Layer 6 of a small transformer language model trained on English Wikipedia (9 layers, counted from 0, width 64).
A neuron's activation on a vector x is GELU(weights . x + bias), where the dot is the dot product.
The model reads these tokens: "S" "." " Cap" "it" "ol" " attack" "\n" "-" " Al" "ix" " T" "oul" "me" "," " relig"

The vector x that enters this layer's MLP at each token. A number n stands for n times 0.01.
0 "S": 24 -103 205 -48 177 90 -37 -123 -44 31 -4 -107 105 35 -110 57 -80 7 -476 -5 -43 -4 170 15 -33 143 -137 -21 1 -28 92 -17 -37 -13 73 -15 -80 123 208 43 44 1 166 -72 28 149 -57 32 4 17 40 78 -44 -39 -120 -77 42 98 -10 26 -84 -14 -1 -125
1 ".": -17 -167 184 -85 103 -15 -39 -144 -61 55 31 -47 7 -44 8 19 -85 78 -440 7 -21 101 93 -65 -17 149 -56 -53 -39 169 31 -3 46 96 -2 18 -76 5 153 28 100 68 120 -92 91 192 -138 -33 9 -26 52 225 -67 87 -159 -10 50 -5 58 -111 -4 -70 -81 -87
2 " Cap": 139 -195 69 9 183 1 -147 -121 -70 -75 172 -84 85 -51 -208 268 -77 152 -127 -133 -12 -107 199 144 -129 109 29 -33 22 -240 -117 -192 -72 49 -136 96 -2 52 5 86 76 26 4 -106 -39 111 -137 181 33 136 -82 121 -74 -12 -189 59 206 45 19 132 26 -40 166 -106
3 "it": 135 -139 -66 29 119 80 22 -53 -54 45 4 -84 206 -72 -27 119 -120 205 -183 -55 66 -51 26 70 -92 96 50 -56 4 -261 -295 -49 -59 -9 -33 109 -116 130 -69 7 -77 -153 22 124 26 110 -144 228 45 81 -32 5 -20 135 -349 -55 208 -2 182 107 -64 22 159 -62
4 "ol": 95 -136 -38 39 136 -51 -62 -116 48 -46 -46 -35 119 -27 -27 107 -212 178 -292 88 -56 -126 253 86 -87 213 13 6 -15 -174 -316 72 11 -21 -123 219 -13 48 -61 66 10 42 50 -32 -103 -6 -135 263 143 0 68 103 72 98 -142 16 59 -154 122 18 -131 24 61 -34
5 " attack": 165 -99 39 69 -43 123 -85 -165 -151 49 84 1 30 -122 -39 27 92 -6 -247 10 -90 -89 115 55 -36 255 -169 -84 -21 -238 -120 115 69 128 -144 24 -69 -120 34 9 151 -64 145 -109 -66 224 -50 147 4 92 120 26 -97 73 -68 -50 -46 -141 221 24 -161 42 121 27
6 "\n": -35 23 100 -26 37 13 -70 -172 -83 -9 -4 -96 3 -2 -179 45 -35 4 -347 85 -108 234 -54 -155 -2 207 -113 92 3 -57 19 -74 19 54 50 12 -66 9 175 -106 87 102 121 -118 -16 177 -210 93 -21 42 70 160 -27 62 -41 27 -38 135 152 34 62 -30 -164 -42
7 "-": -40 80 -50 -248 -69 40 -170 -5 -214 67 20 30 10 -18 -253 230 -81 8 -278 70 25 222 120 -157 72 279 -3 -1 74 70 -104 -17 34 11 -91 13 8 102 78 80 -66 -4 -56 -124 25 114 -167 8 28 20 87 118 1 -65 3 -22 45 -50 236 -38 8 -95 26 59
8 " Al": -115 -178 -217 -164 79 142 28 -73 87 12 -45 -75 -61 -52 -254 191 -169 62 -178 57 59 33 94 65 -190 219 -76 165 88 -167 -83 -109 -30 -87 -49 31 -47 36 51 192 -22 169 -27 -115 -121 118 -86 29 155 2 50 47 142 14 -121 -19 101 143 129 162 42 -93 148 -142
9 "ix": 101 -148 -268 -13 29 -74 119 -23 -51 36 17 -26 22 -74 -158 168 -165 36 -326 95 69 39 105 4 -151 248 -14 -113 12 -260 -205 -67 147 33 -198 103 -69 101 49 89 -84 72 -17 -47 -16 -33 -42 41 126 50 28 73 187 78 -48 8 31 -66 140 95 98 -1 107 12
10 " T": 11 -244 -3 53 83 63 56 -11 -47 -88 -62 -123 -17 -252 -160 289 -138 147 -75 103 -131 22 234 231 -57 175 20 28 -3 -309 29 -107 -14 -82 -122 214 -80 -23 64 133 -117 -14 25 -286 1 -7 -65 148 -32 68 47 52 6 38 -97 -89 -47 129 95 192 30 21 137 29
11 "oul": -24 -208 -132 34 35 23 19 86 61 -45 48 -52 18 -87 -130 71 -131 107 -237 116 56 -59 23 132 -136 186 -71 -11 -65 -381 -329 -24 -24 97 -74 150 45 212 65 131 42 -73 -107 -6 39 50 -133 66 86 6 -61 88 77 203 -65 -128 123 -178 123 76 128 -11 74 98
12 "me": -10 -151 -14 83 -43 37 58 -121 78 55 -114 57 177 -138 -98 62 -169 132 -274 177 -144 9 139 83 -67 155 -75 -106 -50 -362 -275 21 42 17 -172 246 -18 -3 16 199 -116 10 156 -89 -7 7 -6 132 134 -25 -64 -48 107 176 -24 -20 -6 -12 139 -41 25 9 120 79
13 ",": 141 -74 -3 -28 57 101 -121 -91 8 14 -83 65 -17 -235 -100 90 -136 35 -256 53 36 -71 13 -133 11 81 -72 78 29 11 -94 97 88 102 -54 202 -92 24 23 111 23 66 70 -57 50 294 -95 -91 58 -130 148 240 139 -18 -114 49 -149 -123 160 -16 11 -256 -32 -24
14 " relig": 303 -20 -259 -102 102 117 -47 -299 -148 -38 -52 4 50 21 -41 118 132 177 -51 -15 26 -105 -48 -20 -152 93 -43 67 -114 -141 -208 -32 159 -62 67 130 -64 41 53 -63 120 100 41 171 -69 59 -139 9 147 57 -10 -133 59 122 -255 -75 121 -189 127 17 -34 -31 147 48

Each question shows the input weights of one neuron of the MLP. A number n stands for n times 0.0024.

n217 (bias -0.045): 22 203 -49 1 83 41 104 78 -143 -20 164 65 154 -217 127 -164 289 -176 -10 48 2 -1 -125 -13 -5 -77 19 13 118 -29 203 -150 -86 -175 -150 -121 -50 28 184 22 -24 39 -37 80 -120 42 -32 30 182 221 -31 -47 -14 -81 -24 -57 -151 5 -43 31 178 -110 -81 -151
Which token does this neuron like most? 6 "\n"

n204 (bias -0.045): -105 13 -140 56 -231 139 181 80 46 -27 18 12 200 -45 -155 76 -53 -148 -98 142 -137 27 -212 106 148 -18 1 -71 0 207 -4 -18 -78 -33 67 -102 0 -180 -3 -131 41 -78 9 26 166 -87 60 145 -81 40 -162 125 -30 168 -58 -111 240 112 -225 110 -49 -5 188 -109
Which token does this neuron like most? 3 "it"

n53 (bias -0.059): 127 -27 78 -61 -80 -115 227 144 331 86 -81 16 155 1 -56 -36 -22 -102 -79 -1 -75 -55 -201 239 241 42 -227 -42 -49 4 -15 241 24 -93 -155 -25 96 40 39 37 -151 -348 14 243 0 83 189 -294 -243 -176 63 165 54 -26 -105 70 -110 97 -19 126 55 41 -121 -91
Which token does this neuron like most? 13 ","

n77 (bias -0.012): 10 -119 -109 74 -76 -36 -14 88 144 -107 -56 -80 -71 92 -152 84 113 152 90 37 144 -46 -96 50 -114 146 27 97 -15 -226 -43 -84 -191 62 170 -122 171 11 -101 -170 -25 -38 4 21 -8 -47 40 -27 -107 132 0 23 -23 0 35 35 -96 95 68 159 110 12 6 -59
Which token does this neuron like most? 11 "oul"

n131 (bias -0.029): -12 69 101 -30 68 -145 -110 -46 74 93 -82 -108 128 142 -177 15 -125 41 40 27 -34 42 -44 -93 43 -140 0 46 27 16 36 41 259 -66 44 -22 -23 90 130 -137 106 -96 -8 149 76 87 -80 -79 -71 143 65 -24 -234 -157 214 -145 -84 44 -147 105 -101 -131 -36 244
On which token does it fire most, and how strongly? 6 "\n", at about 1.9

n35 (bias -0.039): 127 -30 -62 -42 -109 -37 -17 130 208 100 -47 23 -32 69 17 -228 -51 -33 9 -121 -59 -169 82 221 54 59 267 -127 -24 89 -73 -15 44 75 -58 -68 7 -130 -4 -147 -130 101 57 -17 -75 207 -56 63 -108 -44 109 -209 -61 -32 -59 50 82 53 -103 211 19 -72 -147 36
Which token does this neuron like most? 3 "it"

n191 (bias -0.042): 33 -91 -9 -86 199 -70 -37 -63 -70 -1 121 -54 219 85 186 -145 -28 -77 -7 -23 39 -121 73 111 93 -98 -127 78 -103 -85 -186 11 -178 19 -37 95 45 45 0 -128 -35 151 56 93 -2 -208 50 55 -24 3 -29 -159 144 246 6 -59 -350 64 -136 79 -129 77 -10 30
Which token does this neuron like most? 4 "ol"

n175 (bias -0.029): -109 -97 122 143 79 181 -48 -36 101 -43 -127 94 121 118 -8 91 -143 125 14 -37 133 215 4 -131 25 -87 -87 -264 108 -114 162 -78 -79 50 105 -23 190 -63 11 -183 -55 -240 -316 -66 33 113 3 115 23 -28 39 -48 -142 -80 169 -71 47 20 78 -62 -174 -40 27 -38
On which token does it fire most, and how strongly? 0 "S", at about 1.2

n10 (bias -0.031): -7 198 29 151 -184 86 87 -42 160 -41 -101 131 -144 -206 -86 16 49 -51 -106 -42 18 -13 -180 41 -25 118 45 51 -56 -89 3 100 -87 -77 -92 -48 -159 -46 49 -66 172 11 40 215 142 -149 93 69 50 -140 98 -32 57 7 253 -182 157 66 -114 -41 57 10 -103 -97
On which token does it fire most, and how strongly? 12 "me", at about 0.19

n138 (bias -0.058): -27 75 36 66 89 53 71 136 14 -76 -61 -41 -13 -21 -102 226 0 -124 121 178 -176 7 -117 -135 -7 28 -92 47 47 4 159 20 137 19 148 83 -12 92 9 41 -122 -32 -200 -49 119 -24 36 -67 -13 -99 -52 37 -7 -86 73 110 -127 40 80 -100 266 -57 -71 -203
Its three highest activations, in order, are on tokens 13 ",", 6 "\n", 7 "-"

n69 (bias -0.015): -50 29 139 158 28 35 56 -15 -162 -141 -30 8 85 -28 236 -19 253 -55 -17 11 130 -77 93 29 106 160 -322 145 25 66 211 -66 -122 46 32 139 18 39 41 -228 -7 -16 39 -86 -19 -48 -107 67 -132 -16 -171 -200 110 -56 -39 -240 -58 51 62 -44 -51 157 -122 16
Which token does this neuron like most? 0 "S"